Layer 11 of a small transformer language model trained on English Wikipedia (16 layers, counted from 0, width 64).
A neuron's activation on a vector x is SiLU(gate . x) times (in . x), where the dot is the dot product.
The model reads these tokens: "s" " at" " the" " Barb" "ic" "an" "," " which" " premiered" " in" " September" " " "2" "0" "0" "7" "." "\n" "\n" "In" " summer" " " "2" "0" "0" "8" "," " she" " act" "ed" " in" " a"

The vector x that enters this layer's MLP at each token. A number n stands for (n - 500) times 0.0056.
0 "s": 485 534 356 203 583 549 607 510 417 590 428 538 450 510 457 506 530 456 442 443 517 468 459 371 529 347 183 452 369 360 551 406 495 456 425 524 482 654 538 449 483 593 500 514 605 407 408 391 582 413 522 619 429 580 582 618 511 539 494 463 463 507 442 541
1 " at": 486 539 355 244 614 540 549 477 435 517 403 538 454 516 481 518 632 493 464 440 508 449 490 368 547 306 232 471 391 387 571 423 497 481 416 515 481 627 548 438 502 613 487 520 572 383 424 320 573 388 523 612 368 583 589 618 531 501 522 461 472 490 426 506
2 " the": 467 542 330 228 582 524 580 473 445 555 429 518 428 542 495 517 594 490 443 461 530 424 516 399 528 305 248 461 402 391 545 436 552 462 385 537 494 624 558 458 519 592 540 492 575 420 374 311 551 387 533 633 420 550 562 627 530 511 522 445 492 467 473 524
3 " Barb": 415 315 475 381 510 378 507 601 484 578 633 441 360 336 592 484 429 663 424 386 421 429 527 519 480 555 23 577 545 312 373 450 447 516 473 526 592 438 435 582 451 461 492 550 670 522 374 499 470 449 434 578 435 566 616 571 459 467 390 447 418 428 568 419
4 "ic": 486 431 414 306 583 602 434 563 463 513 782 613 249 526 547 440 519 607 395 492 566 567 341 432 341 499 146 565 473 357 476 447 682 495 589 440 536 477 380 552 404 451 370 582 545 546 466 506 552 560 405 588 602 435 413 446 499 604 526 492 356 572 564 491
5 "an": 391 453 419 228 499 576 499 522 533 532 622 459 360 500 568 540 600 451 376 376 531 450 422 586 503 407 56 438 490 453 549 403 577 472 506 483 467 577 362 655 570 481 509 659 472 567 568 512 396 385 469 506 552 455 415 425 557 585 479 445 497 513 468 426
6 ",": 453 474 401 257 562 520 590 484 503 558 466 571 388 507 479 514 541 506 437 471 471 437 488 394 538 278 255 465 388 366 572 332 550 476 508 525 614 666 442 413 519 519 518 514 535 402 438 367 541 413 476 620 488 584 532 524 571 538 447 502 329 470 409 496
7 " which": 324 412 341 252 507 355 570 579 494 506 570 444 479 315 523 527 393 482 530 504 418 489 484 489 467 340 195 508 406 482 608 381 385 473 488 508 561 655 545 495 430 592 553 391 599 376 531 368 549 498 531 634 478 602 477 568 566 446 517 429 433 521 509 462
8 " premiered": 461 405 402 235 573 298 507 541 463 493 511 459 365 446 576 465 617 444 507 482 507 577 421 320 574 304 314 495 546 509 480 340 349 504 459 496 551 597 540 416 516 537 487 433 640 439 544 321 647 451 397 547 421 483 530 609 517 545 587 526 499 345 433 481
9 " in": 523 485 449 335 585 394 489 516 485 461 508 486 408 392 588 448 648 490 455 488 571 503 514 418 485 267 279 443 461 298 560 377 398 474 490 557 556 653 428 449 450 593 509 554 587 420 480 295 573 420 516 611 292 528 484 484 502 507 556 514 535 414 447 521
10 " September": 480 498 470 289 492 386 407 557 415 476 478 421 468 384 510 401 548 521 359 649 377 450 482 353 381 312 321 521 504 364 441 317 429 512 512 511 663 588 495 374 436 605 502 614 596 424 416 348 606 463 501 547 369 549 502 439 456 599 463 486 432 329 520 526
11 " ": 479 644 509 409 512 366 478 594 436 438 494 465 371 463 421 575 598 377 387 551 368 497 451 416 443 277 428 469 469 276 533 316 488 434 537 611 616 518 504 506 342 594 529 632 621 399 363 466 491 398 493 617 412 568 600 520 413 578 608 497 365 339 486 438
12 "2": 476 526 487 414 528 343 430 633 488 473 420 413 383 523 397 398 554 400 415 590 352 673 331 432 415 276 425 537 434 466 429 351 447 536 431 581 588 486 429 558 361 495 542 623 713 504 300 495 469 326 460 509 491 530 426 514 455 421 484 401 459 316 503 521
13 "0": 629 537 558 318 540 456 484 648 471 449 474 406 177 486 385 539 605 318 406 576 394 561 555 346 392 283 446 523 424 553 496 400 416 525 530 457 536 482 503 589 361 606 611 654 629 502 424 477 514 331 335 601 478 496 553 574 477 560 540 511 472 417 478 522
14 "0": 554 447 388 328 552 360 464 590 479 596 482 515 174 441 420 405 571 302 310 542 460 454 461 537 487 275 444 543 479 537 597 463 468 548 578 407 569 522 435 683 340 607 491 531 524 437 455 509 469 358 235 516 481 460 583 545 499 514 508 490 436 379 513 529
15 "7": 400 461 485 258 554 367 416 637 556 645 446 436 368 387 470 407 597 451 409 518 442 519 537 375 533 299 327 518 491 461 543 365 445 506 614 371 513 722 458 512 414 529 565 530 479 426 472 518 496 445 427 523 392 512 567 471 412 521 541 403 425 331 481 436
16 ".": 447 531 377 192 505 508 570 589 434 646 392 499 445 418 449 515 560 485 504 517 497 483 484 412 507 361 273 465 406 403 574 425 458 472 430 535 561 716 441 494 469 585 436 467 606 421 404 321 591 422 524 656 514 587 529 596 554 481 510 496 413 504 498 454
17 "\n": 486 598 330 227 561 555 596 531 416 580 367 510 431 519 441 521 587 474 461 475 514 451 471 392 541 375 256 440 393 359 535 416 512 468 412 553 495 677 542 499 485 625 446 495 607 399 386 306 569 403 534 658 462 585 554 636 524 505 501 454 472 487 425 493
18 "\n": 492 603 405 253 465 421 526 608 446 521 398 469 394 479 426 514 483 495 531 540 442 472 478 488 418 426 305 362 480 323 454 403 527 490 345 571 618 766 497 550 435 616 500 495 667 407 455 336 581 511 405 679 618 573 496 594 518 550 451 413 464 515 527 405
19 "In": 445 426 541 372 568 384 582 494 497 394 461 496 309 451 562 440 557 539 523 425 485 449 509 554 396 314 225 359 460 392 532 408 304 582 498 591 523 597 419 451 340 684 428 601 550 422 511 267 523 414 497 586 417 528 453 452 537 502 623 468 487 432 430 487
20 " summer": 453 565 460 302 445 324 452 518 380 463 515 453 422 374 549 444 592 624 388 543 431 423 499 514 439 320 196 422 521 502 461 350 458 477 485 481 728 507 477 473 499 678 525 633 562 339 383 372 626 481 377 493 431 602 498 498 544 585 571 416 457 431 477 530
21 " ": 403 633 497 383 516 428 494 550 472 438 591 420 396 425 494 558 602 457 422 493 348 487 464 516 479 286 438 394 478 215 513 360 544 437 561 585 623 507 513 498 354 647 543 661 591 365 370 496 432 425 399 518 473 587 566 561 440 607 670 420 349 362 495 409
22 "2": 451 472 467 376 538 425 467 600 528 466 478 366 381 525 411 399 582 470 428 551 333 677 346 464 456 298 479 501 424 444 404 343 481 526 382 542 588 471 419 563 371 540 591 636 743 428 322 531 412 332 414 483 522 523 436 544 531 446 514 345 410 316 524 511
23 "0": 551 514 572 304 518 505 494 663 511 444 470 405 153 444 397 527 620 364 407 546 374 545 549 421 411 277 437 493 398 524 467 425 441 568 469 457 554 432 475 596 385 592 609 651 620 471 435 461 492 343 291 599 511 496 525 546 505 579 579 463 453 410 517 508
24 "0": 490 485 417 339 533 382 481 583 449 571 493 506 146 398 419 395 589 302 304 530 431 466 441 580 467 290 425 543 521 503 595 441 472 604 563 428 577 500 475 673 350 616 496 563 540 478 454 530 448 328 195 521 500 477 553 514 516 506 468 473 415 440 509 515
25 "8": 400 509 530 267 495 371 483 642 533 606 476 368 408 382 411 421 588 485 431 551 412 509 573 482 501 318 322 477 529 531 545 409 452 549 567 335 496 712 461 533 417 590 547 573 435 428 422 492 484 396 310 510 423 536 544 501 430 592 602 323 426 333 463 402
26 ",": 446 442 506 313 417 437 476 609 555 590 520 453 468 440 519 553 520 550 520 540 417 543 540 515 472 319 239 526 474 526 509 288 496 524 466 470 606 705 362 477 499 662 505 532 537 393 423 298 548 436 374 642 458 580 547 572 539 484 605 443 437 452 538 353
27 " she": 440 441 331 327 649 247 491 593 519 579 549 250 344 387 680 368 468 484 497 456 450 567 447 550 479 406 256 530 474 429 537 365 455 578 556 489 754 546 556 312 460 550 571 484 670 253 562 461 497 426 427 598 533 474 453 544 562 546 557 439 563 636 526 486
28 " act": 528 391 446 246 569 139 479 619 563 492 650 390 402 421 540 459 399 598 626 544 453 613 350 444 493 389 355 483 471 323 577 290 366 503 408 509 439 508 601 580 480 461 532 548 518 389 640 405 665 457 454 573 409 530 469 474 490 437 570 610 465 493 547 453
29 "ed": 570 409 464 327 616 300 446 594 512 513 565 461 408 440 568 496 467 480 577 459 518 550 314 415 562 262 276 581 465 492 415 398 390 541 447 493 427 663 514 528 527 473 504 594 560 473 510 434 632 446 380 561 357 401 497 586 542 476 620 575 465 358 463 578
30 " in": 559 532 496 332 632 434 516 520 537 485 533 428 422 435 512 470 622 560 509 371 561 519 488 447 491 260 256 486 440 336 516 415 408 452 497 521 505 691 530 527 471 584 512 619 562 412 524 298 660 498 487 601 370 449 487 492 545 399 557 575 450 461 476 515
31 " a": 425 416 439 315 566 378 565 494 468 571 525 484 439 508 474 434 652 541 418 477 448 484 502 458 424 258 284 507 484 346 461 443 579 434 317 495 533 582 584 405 536 608 498 626 556 372 439 314 511 535 554 549 573 398 563 561 464 536 512 552 506 361 503 565

Each question shows the input weights of one neuron of the MLP. A number n stands for (n - 500) times 0.0037.

n72 gate: 442 594 682 308 626 479 589 518 343 434 583 506 680 438 371 571 420 594 661 564 398 556 440 443 546 350 719 459 450 526 525 443 373 544 497 556 432 506 547 386 522 456 638 400 547 481 370 631 515 450 526 463 525 398 412 716 440 436 588 721 541 416 265 329
n72 in: 426 472 330 551 433 541 610 394 461 648 614 484 476 442 528 588 464 329 431 491 514 481 506 458 607 528 495 531 211 536 439 556 526 625 514 520 478 545 374 404 542 405 481 361 626 628 525 630 546 528 338 519 308 583 691 542 447 551 481 321 540 431 398 533
On which two tokens does it fire most, strongest first? 8 " premiered", 29 "ed"

n417 gate: 357 444 536 523 562 598 455 575 512 588 489 452 435 544 438 578 630 515 743 530 503 404 497 370 431 575 582 625 474 704 550 530 500 509 399 391 611 405 512 385 532 755 611 646 550 545 494 464 411 459 359 376 586 665 447 455 356 458 656 573 407 599 390 589
n417 in: 372 618 436 531 548 500 335 331 568 613 580 520 402 466 434 578 477 466 448 409 417 456 532 379 515 556 552 521 446 404 324 447 591 351 511 592 378 468 423 470 371 474 639 596 487 556 550 375 474 557 377 505 630 406 563 508 392 423 419 388 364 578 389 429
On which token does it fire most, and how strongly? 23 "0", at about 1.5

n105 gate: 558 416 458 421 389 577 586 387 459 594 518 633 599 472 305 581 556 327 506 490 441 463 551 349 509 484 593 484 506 509 309 392 535 541 313 421 453 433 462 320 598 678 647 385 286 554 332 545 576 566 650 525 510 340 604 522 327 541 348 432 621 301 546 515
n105 in: 477 494 518 466 527 431 598 397 565 447 670 500 537 550 515 610 486 300 442 413 477 619 441 532 497 428 563 456 471 605 441 405 506 544 536 462 587 545 583 590 679 324 354 453 597 476 616 411 663 328 610 448 479 476 654 491 377 336 568 220 443 634 671 446
On which token does it fire most, and how strongly? 2 " the", at about 0.38

n470 gate: 597 616 395 400 440 549 561 209 523 507 506 615 605 493 520 487 644 374 559 405 493 399 460 510 604 608 515 540 536 706 324 600 733 748 591 454 566 463 497 510 500 616 421 401 520 615 490 284 481 592 226 438 399 575 594 574 301 483 657 600 561 520 438 564
n470 in: 616 364 397 452 319 611 694 449 605 436 478 452 383 569 541 457 623 509 643 648 500 414 427 573 409 592 523 629 431 474 445 500 441 439 488 358 382 427 436 575 387 535 601 569 616 592 512 388 452 509 584 614 477 521 296 594 535 497 444 320 285 681 477 528
On which token does it fire most? 15 "7"

n161 gate: 549 569 571 500 450 622 458 432 478 561 386 492 335 691 489 610 407 497 549 378 555 377 542 506 601 591 500 517 393 424 472 545 319 420 522 456 585 790 679 582 645 378 553 514 467 557 466 413 576 500 549 571 559 415 302 570 494 618 599 549 463 459 601 511
n161 in: 547 292 523 631 605 547 541 393 452 622 471 522 293 510 531 497 508 638 555 459 608 525 623 618 417 435 470 395 585 488 378 536 366 447 467 462 445 526 459 519 482 434 388 475 553 554 423 459 535 543 526 475 574 606 387 569 401 691 436 366 541 555 357 527
On which token does it fire most, and how strongly? 18 "\n", at about 0.63

n498 gate: 456 574 375 484 448 437 720 585 630 445 522 384 326 390 610 395 446 399 465 619 350 615 543 318 475 662 639 748 545 657 477 516 365 494 778 432 468 490 751 540 672 584 639 542 380 464 438 523 424 452 442 557 500 444 572 487 629 467 406 470 641 458 468 494
n498 in: 545 482 393 674 478 494 635 518 574 546 553 300 536 423 246 357 427 317 646 333 597 424 375 304 491 374 411 441 445 686 491 572 453 417 506 519 371 428 612 533 500 525 497 571 444 405 697 443 617 389 590 573 644 421 385 544 537 453 491 436 503 669 530 602
On which token does it fire most, and how strongly? 27 " she", at about 2.8

n157 gate: 503 547 330 469 532 480 559 311 390 503 463 371 538 531 581 523 446 560 477 246 575 521 542 634 667 543 608 489 580 495 529 566 625 537 315 518 404 524 500 442 497 471 646 505 581 642 558 511 421 547 419 526 413 655 389 447 440 447 378 543 588 430 557 556
n157 in: 489 456 408 684 517 559 266 548 629 516 500 574 592 560 549 624 446 599 284 522 543 492 533 588 319 441 426 564 362 432 615 539 648 555 375 467 505 592 412 487 527 470 503 426 445 427 583 478 425 655 533 503 542 721 602 339 489 578 466 528 567 465 424 535
On which token does it fire most? 8 " premiered"

n122 gate: 485 421 438 621 512 649 423 518 546 497 471 597 711 521 476 563 368 344 452 335 560 521 330 390 392 531 522 595 428 497 579 635 599 494 602 616 557 559 644 544 436 427 728 482 540 276 300 546 645 521 351 620 537 444 393 682 527 506 521 588 373 533 359 544
n122 in: 312 561 577 589 515 617 495 584 579 330 606 473 366 528 439 625 500 426 525 497 445 437 585 367 555 541 361 474 605 604 584 334 348 513 662 475 528 562 600 459 497 480 609 515 607 508 523 526 537 384 502 485 482 425 449 413 579 644 547 595 518 523 508 421
On which token does it fire most? 6 ","

n205 gate: 554 522 667 708 500 582 370 546 419 319 487 583 356 456 358 640 563 503 503 679 505 522 613 508 344 571 635 475 638 569 500 365 520 553 308 528 519 542 486 444 528 525 494 475 578 418 492 494 541 530 492 514 700 520 542 328 402 398 460 480 418 475 360 606
n205 in: 413 475 432 546 587 489 486 497 517 625 516 468 468 453 453 423 396 595 473 605 541 563 297 570 645 509 572 553 464 444 489 775 517 553 705 531 472 483 472 636 383 489 475 561 533 543 556 590 633 398 573 672 399 415 408 683 597 568 702 563 384 525 574 459
On which token does it fire most? 31 " a"

n81 gate: 616 445 441 494 396 535 346 312 364 355 476 770 695 596 323 567 567 639 570 507 557 310 389 487 560 441 540 383 516 512 494 374 461 587 490 352 564 653 633 525 539 571 542 468 513 480 364 572 431 497 473 254 428 526 471 734 452 363 606 593 510 318 427 550
n81 in: 421 538 291 427 640 582 420 463 602 616 453 472 341 601 398 451 426 448 609 725 500 629 579 483 551 488 573 512 554 397 572 538 465 436 462 395 517 371 386 592 439 468 468 661 326 346 462 444 545 468 505 466 356 420 555 506 538 591 531 386 503 721 480 717
On which token does it fire most? 1 " at"

n441 gate: 466 569 583 619 759 442 366 454 415 434 497 685 524 506 491 565 351 497 475 529 370 438 484 509 469 430 641 535 252 612 550 456 382 653 452 500 472 541 528 560 346 616 653 509 525 590 430 573 290 397 506 749 456 468 639 436 450 592 685 666 408 388 546 506
n441 in: 699 463 478 544 516 539 691 510 497 724 450 400 475 511 434 336 510 420 510 578 500 450 604 606 477 495 403 535 497 684 521 585 395 579 674 566 463 414 492 599 399 587 434 595 505 460 516 476 613 529 430 336 404 481 393 537 511 468 410 580 387 413 390 490
On which token does it fire most, and how strongly? 14 "0", at about 6.6

n421 gate: 421 580 366 510 508 484 454 445 554 543 566 534 369 508 605 677 728 522 558 514 658 381 581 573 455 588 471 646 492 500 390 576 505 463 337 516 519 457 654 366 607 591 620 524 492 522 351 642 409 503 503 358 383 626 443 511 495 527 495 436 500 391 468 623
n421 in: 412 468 229 588 463 554 542 407 507 579 357 632 456 562 570 621 409 646 466 585 461 477 402 456 573 526 421 465 347 341 479 505 469 410 479 491 422 472 502 531 484 521 486 548 516 509 551 604 565 403 478 509 605 483 491 437 498 547 473 486 608 541 541 520
On which token does it fire most? 2 " the"

n360 gate: 396 403 422 497 549 500 494 652 485 503 381 500 453 503 580 660 527 433 416 631 314 349 562 466 527 544 536 719 639 508 530 531 177 457 481 586 355 460 611 526 656 664 451 530 549 469 398 314 542 527 494 251 543 466 608 491 436 481 459 677 503 621 521 393
n360 in: 516 508 586 461 364 500 611 661 572 458 437 521 388 458 593 542 542 625 602 527 597 500 637 633 458 614 622 470 377 422 365 508 489 500 543 596 621 409 433 533 505 291 468 579 604 495 543 384 668 550 435 401 615 389 610 489 489 613 531 398 581 376 545 500
On which token does it fire most? 3 " Barb"

n435 gate: 544 509 414 412 552 426 420 547 561 430 416 482 483 672 479 575 464 424 440 410 584 686 780 604 336 636 413 448 371 614 549 472 657 624 644 527 506 408 362 369 673 361 382 503 424 559 426 466 456 337 500 428 549 581 289 534 473 380 594 623 546 485 545 400
n435 in: 500 485 425 461 623 510 619 520 469 558 469 515 446 614 393 505 305 615 633 415 473 447 459 500 353 627 580 467 508 271 487 533 513 573 549 459 515 436 347 583 411 566 470 334 343 438 449 598 475 606 486 530 590 505 520 482 485 554 424 526 433 407 472 648
On which token does it fire most? 4 "ic"

n30 gate: 635 458 398 705 403 320 406 343 388 396 445 570 588 508 531 390 417 781 682 676 617 269 558 292 610 359 566 446 629 581 450 399 348 496 535 504 336 449 485 463 508 764 519 443 458 602 465 379 552 336 626 545 678 469 345 504 200 364 782 432 348 393 519 563
n30 in: 321 551 660 559 616 682 334 450 484 465 308 568 235 423 603 497 541 487 513 539 712 658 399 426 437 572 422 477 646 523 391 616 507 398 549 564 541 688 371 423 465 446 366 605 458 575 607 562 587 510 512 642 536 575 548 386 433 594 528 513 751 634 595 425
On which token does it fire most, and how strongly? 19 "In", at about 1.9

n449 gate: 500 566 317 709 528 457 511 441 472 616 529 617 245 577 528 432 451 531 544 441 552 470 388 581 617 571 507 436 527 639 594 545 393 459 545 436 492 494 380 413 450 301 555 481 500 545 612 289 473 517 474 511 631 610 539 637 636 450 374 474 466 390 418 540
n449 in: 551 518 629 346 578 386 447 528 521 487 404 520 570 596 526 567 380 370 446 672 400 472 518 560 464 468 327 453 444 536 484 646 566 637 534 516 497 560 646 517 560 365 518 448 617 545 466 566 467 500 527 615 581 394 375 419 362 482 719 557 429 451 454 450
On which token does it fire most? 14 "0"

n164 gate: 542 447 587 519 527 558 684 506 460 349 641 484 272 668 477 656 474 530 513 325 640 500 617 348 341 537 719 643 432 449 339 553 440 615 627 493 487 483 537 386 434 602 651 625 328 517 453 477 458 398 550 519 680 567 590 450 648 637 695 510 574 405 373 657
n164 in: 585 455 513 434 503 771 648 478 604 458 494 578 478 519 617 404 475 425 290 595 166 510 556 568 468 503 561 507 395 423 574 536 372 606 474 649 542 641 536 515 196 619 684 555 626 401 379 477 497 478 585 516 471 368 672 644 358 539 541 386 493 567 490 556
On which token does it fire most, and how strongly? 13 "0", at about 11

n504 gate: 589 532 457 532 553 567 460 564 346 591 329 387 600 529 546 584 465 700 503 463 535 381 586 448 599 453 500 717 600 527 630 526 308 403 424 611 645 563 608 309 477 487 328 429 311 570 411 652 370 627 583 407 401 237 461 616 454 738 349 527 460 555 452 506
n504 in: 505 538 564 537 585 409 458 380 431 503 573 489 274 451 558 589 487 604 505 639 565 527 605 676 438 600 461 591 541 483 609 580 553 394 483 544 216 478 693 437 612 503 489 557 601 489 627 706 505 541 497 374 572 567 412 489 609 630 542 491 483 505 457 505
On which token does it fire most? 26 ","

n5 gate: 385 644 431 500 666 540 562 414 568 520 401 487 387 436 757 404 473 574 450 569 327 377 507 473 487 552 648 650 547 540 281 497 661 510 589 500 290 698 653 471 473 765 389 607 409 620 452 726 484 627 497 626 449 552 466 500 318 503 578 626 616 520 660 389
n5 in: 592 478 516 372 715 494 653 338 462 644 428 491 620 431 513 568 642 522 420 586 574 525 592 500 494 394 514 459 571 586 347 595 522 747 563 356 519 490 446 578 557 597 394 347 516 564 487 411 503 419 526 645 272 810 453 500 444 532 652 656 481 435 336 488
On which two tokens does it fire most, strongest first? 15 "7", 25 "8"

n349 gate: 602 528 347 561 669 357 613 303 580 604 447 561 738 643 490 390 593 486 617 322 579 479 560 507 497 447 625 525 524 522 591 704 727 347 489 580 510 426 539 443 357 629 385 410 566 621 148 500 605 403 402 510 623 482 714 412 573 634 605 489 535 676 400 493
n349 in: 399 597 497 512 364 561 363 598 500 487 342 427 503 653 670 522 469 535 546 420 509 664 579 462 651 417 500 415 633 503 497 377 306 584 627 362 621 360 390 308 742 519 556 568 462 385 418 545 375 400 321 601 348 423 459 414 569 471 421 416 640 503 346 506
On which token does it fire most? 4 "ic"

n58 gate: 635 604 606 578 564 582 555 339 598 493 538 584 481 466 480 480 311 530 732 387 543 530 435 541 474 339 754 619 443 426 453 561 288 289 299 635 617 425 602 639 567 513 570 513 389 473 334 462 578 423 329 596 510 600 629 446 497 517 467 538 507 793 347 549
n58 in: 419 453 440 471 485 642 506 465 636 320 486 506 568 500 580 377 261 476 468 518 436 523 327 447 564 512 479 581 535 327 527 491 683 521 485 553 383 512 524 514 530 441 553 670 535 473 560 362 399 476 572 422 670 548 411 638 388 467 320 442 533 655 590 216
On which token does it fire most? 14 "0"

n165 gate: 517 385 548 687 458 425 485 601 482 408 365 617 477 468 408 351 576 497 553 476 541 418 602 470 756 585 543 431 608 470 411 467 389 414 614 604 553 485 566 386 405 423 284 309 367 291 461 446 569 459 583 515 647 570 524 338 536 488 334 414 425 541 433 488
n165 in: 350 365 460 418 533 615 650 641 566 512 606 651 474 455 575 343 494 370 509 417 521 625 384 452 414 512 624 224 494 626 410 539 524 608 254 479 363 512 424 627 575 569 533 482 617 586 494 482 406 524 571 633 357 469 536 509 605 576 401 444 469 512 684 430
On which two tokens does it fire most, strongest first? 20 " summer", 11 " "

n152 gate: 576 519 560 485 516 524 443 393 581 419 447 669 638 326 572 420 531 678 525 532 746 445 516 528 580 427 553 440 386 474 378 575 408 677 677 431 577 554 553 330 272 593 587 367 394 583 380 433 406 422 614 574 532 714 572 434 456 636 539 393 354 481 368 473
n152 in: 561 560 519 444 626 426 505 464 495 523 473 621 475 593 552 544 472 487 533 341 477 274 616 526 500 463 491 411 526 526 570 547 505 609 539 490 428 561 531 522 609 516 516 469 529 503 479 405 406 456 446 561 284 394 259 553 565 616 503 392 318 283 482 381
On which token does it fire most, and how strongly? 19 "In", at about 5.1

n440 gate: 479 603 632 397 524 645 656 539 542 550 613 403 584 566 625 591 477 381 539 524 404 550 535 412 570 484 502 732 474 611 439 689 570 605 519 418 555 626 639 467 397 532 463 600 431 427 543 634 562 579 602 513 401 470 529 599 587 460 436 525 656 500 487 479
n440 in: 622 783 407 624 620 545 494 324 319 546 445 538 450 430 580 398 536 286 479 506 554 455 457 500 371 413 552 571 488 508 588 457 689 564 222 396 518 383 512 564 586 585 369 512 469 410 500 398 467 546 549 728 417 512 411 633 405 512 462 665 574 461 545 467
On which token does it fire most, and how strongly? 3 " Barb", at about 0.73

n493 gate: 446 540 390 653 537 482 654 485 624 420 300 405 396 398 525 588 607 429 436 528 552 534 450 556 558 711 636 725 527 373 571 456 600 635 453 383 488 478 534 331 525 478 565 488 475 468 640 271 527 540 341 564 456 276 254 569 491 478 503 602 541 567 424 491
n493 in: 526 493 612 306 752 633 439 523 373 636 646 458 331 623 483 635 444 497 408 419 415 562 392 590 615 364 584 651 375 497 467 510 493 566 594 677 358 392 631 414 547 762 590 431 590 469 480 625 649 586 472 307 702 599 440 483 600 318 410 538 426 546 507 568
On which token does it fire most? 27 " she"

n179 gate: 444 510 483 393 598 523 262 366 483 253 389 594 555 520 580 351 470 413 635 609 477 474 578 490 566 599 761 372 335 460 490 311 452 560 541 383 513 629 645 410 601 617 407 556 380 613 564 232 627 384 472 579 608 708 443 483 383 361 519 528 599 583 510 458
n179 in: 598 558 584 580 469 485 636 550 537 454 656 368 462 536 598 506 248 534 383 416 638 521 411 472 524 289 388 506 542 425 473 420 571 527 583 597 572 404 436 424 460 376 712 349 403 534 325 451 488 597 614 625 386 497 445 451 394 432 471 563 670 636 608 296
On which token does it fire most? 28 " act"

n219 gate: 663 412 601 738 418 433 545 380 551 548 403 618 418 568 534 157 705 445 403 271 574 406 555 527 497 483 589 410 419 684 469 545 538 317 614 582 625 573 668 422 442 442 622 480 350 465 411 514 536 473 567 600 720 476 411 652 459 576 615 412 306 405 534 497
n219 in: 420 727 605 524 626 485 420 610 448 670 596 450 477 382 753 602 638 347 503 364 659 479 435 607 464 500 519 601 539 578 442 282 451 439 318 476 464 497 377 500 588 360 676 497 439 444 466 426 497 518 377 464 429 310 475 543 558 525 650 658 500 542 584 512
On which token does it fire most? 14 "0"

n234 gate: 531 546 393 695 609 623 310 523 564 555 450 584 413 753 471 644 618 670 540 429 489 618 350 395 446 461 521 394 494 513 544 447 719 680 606 512 474 400 465 483 535 535 611 488 389 470 459 432 596 361 640 497 468 390 371 630 433 538 424 491 550 413 526 500
n234 in: 591 363 369 452 326 497 509 665 599 503 564 649 410 596 544 414 532 453 307 357 638 414 376 230 509 443 552 627 344 567 413 388 467 320 497 456 448 405 547 531 442 517 544 375 570 512 529 482 560 509 492 408 476 378 535 465 547 388 432 497 432 358 322 443
On which two tokens does it fire most, strongest first? 4 "ic", 12 "2"

n1 gate: 541 604 622 364 556 691 421 433 559 571 525 616 615 238 523 426 365 484 625 404 596 410 530 467 490 573 485 431 539 610 464 634 467 500 467 572 587 651 709 590 402 562 662 552 510 580 352 444 443 519 509 270 421 410 762 414 363 487 629 530 632 690 349 427
n1 in: 469 618 562 664 429 425 591 338 634 564 621 451 552 490 551 544 336 346 258 419 425 679 294 619 418 627 520 429 399 488 258 442 610 484 519 293 592 471 670 671 506 656 420 532 714 510 513 568 463 497 503 509 332 487 384 587 490 429 438 507 490 446 478 457
On which token does it fire most? 6 ","

n101 gate: 480 390 649 701 534 539 449 536 657 477 379 487 369 430 537 638 681 567 319 643 628 319 557 574 444 749 524 412 582 442 523 507 609 271 328 523 355 524 718 404 507 533 653 450 467 377 396 629 474 500 469 448 493 544 460 679 657 412 471 718 358 523 470 597
n101 in: 531 494 418 528 640 356 556 678 442 647 484 336 664 497 483 466 534 422 568 550 588 568 515 561 548 412 617 310 246 497 494 520 562 339 523 454 572 649 456 481 552 514 601 431 644 641 465 573 365 468 457 423 509 426 535 626 462 488 391 338 471 511 506 292
Its three highest activations, in order, are on tokens 4 "ic", 19 "In", 20 " summer"

n272 gate: 684 464 476 462 587 535 464 529 557 446 323 494 661 494 536 677 462 323 686 707 320 335 618 479 597 457 492 530 459 628 509 464 622 569 491 491 450 373 398 316 488 372 497 631 581 445 334 445 599 473 424 468 539 482 446 458 680 488 532 553 509 503 618 328
n272 in: 367 375 557 530 702 557 576 508 659 444 508 559 479 519 475 541 459 517 673 503 272 517 435 444 286 511 472 511 450 617 572 458 599 567 568 517 448 568 449 516 391 570 442 575 266 474 477 500 413 536 416 703 475 443 452 393 492 548 349 315 514 475 390 489
Its three highest activations, in order, are on tokens 26 ",", 23 "0", 13 "0"

n455 gate: 371 586 700 631 590 599 425 428 580 316 564 625 562 561 401 546 549 330 418 346 458 382 553 519 364 497 539 342 488 475 469 457 606 479 351 454 652 525 677 347 355 549 571 417 420 371 426 441 416 687 590 479 544 469 717 497 392 556 470 478 694 509 391 452
n455 in: 479 575 445 604 378 642 516 516 578 492 467 458 464 551 581 558 696 524 521 489 617 381 511 505 526 451 527 503 558 498 489 538 454 580 456 279 684 484 476 660 435 666 527 353 680 201 497 443 466 535 535 410 486 563 457 446 476 418 391 575 423 529 489 432
On which token does it fire most? 21 " "

n148 gate: 486 408 564 648 399 542 611 511 595 477 486 547 343 397 630 631 401 500 302 658 508 588 430 445 514 611 639 523 503 343 635 680 474 597 477 523 472 459 601 453 563 526 649 534 350 526 419 523 550 400 557 390 468 368 361 375 526 517 464 378 588 469 321 620
n148 in: 416 388 503 488 742 311 672 300 542 420 528 683 457 482 649 652 497 518 515 539 579 491 578 533 465 639 569 515 538 405 435 506 409 550 434 405 441 338 644 415 479 633 521 435 553 452 395 642 387 453 383 555 575 603 632 563 378 509 425 358 397 365 582 564
On which token does it fire most? 5 "an"

n174 gate: 316 685 642 615 542 466 670 387 661 455 493 659 544 427 486 286 314 360 576 329 335 590 274 367 545 468 484 327 379 535 434 602 525 490 468 255 434 645 556 346 500 343 542 319 406 361 507 362 537 604 605 373 398 404 553 507 657 482 520 703 425 531 479 517
n174 in: 436 420 518 458 572 539 500 612 350 466 475 542 461 486 471 605 412 359 483 582 364 506 480 633 562 374 647 456 429 626 557 584 564 740 430 480 406 541 567 459 572 680 489 588 566 491 616 605 441 626 406 720 581 723 370 590 506 541 350 461 482 449 446 400
On which token does it fire most? 7 " which"

n80 gate: 772 291 473 494 451 542 547 695 477 353 450 639 585 624 592 464 658 556 461 397 503 387 397 566 648 574 526 546 471 673 732 685 427 666 440 451 399 682 589 456 533 601 474 435 438 326 411 560 414 500 435 371 546 527 516 414 526 407 677 469 423 344 371 589
n80 in: 604 514 474 620 517 377 439 559 451 549 607 489 472 517 477 545 690 405 452 547 299 619 547 615 387 691 456 378 259 642 437 416 602 623 625 336 503 494 486 522 552 497 423 511 517 477 532 485 486 686 567 517 372 638 477 654 316 515 417 446 494 540 486 394
On which token does it fire most, and how strongly? 25 "8", at about 0.41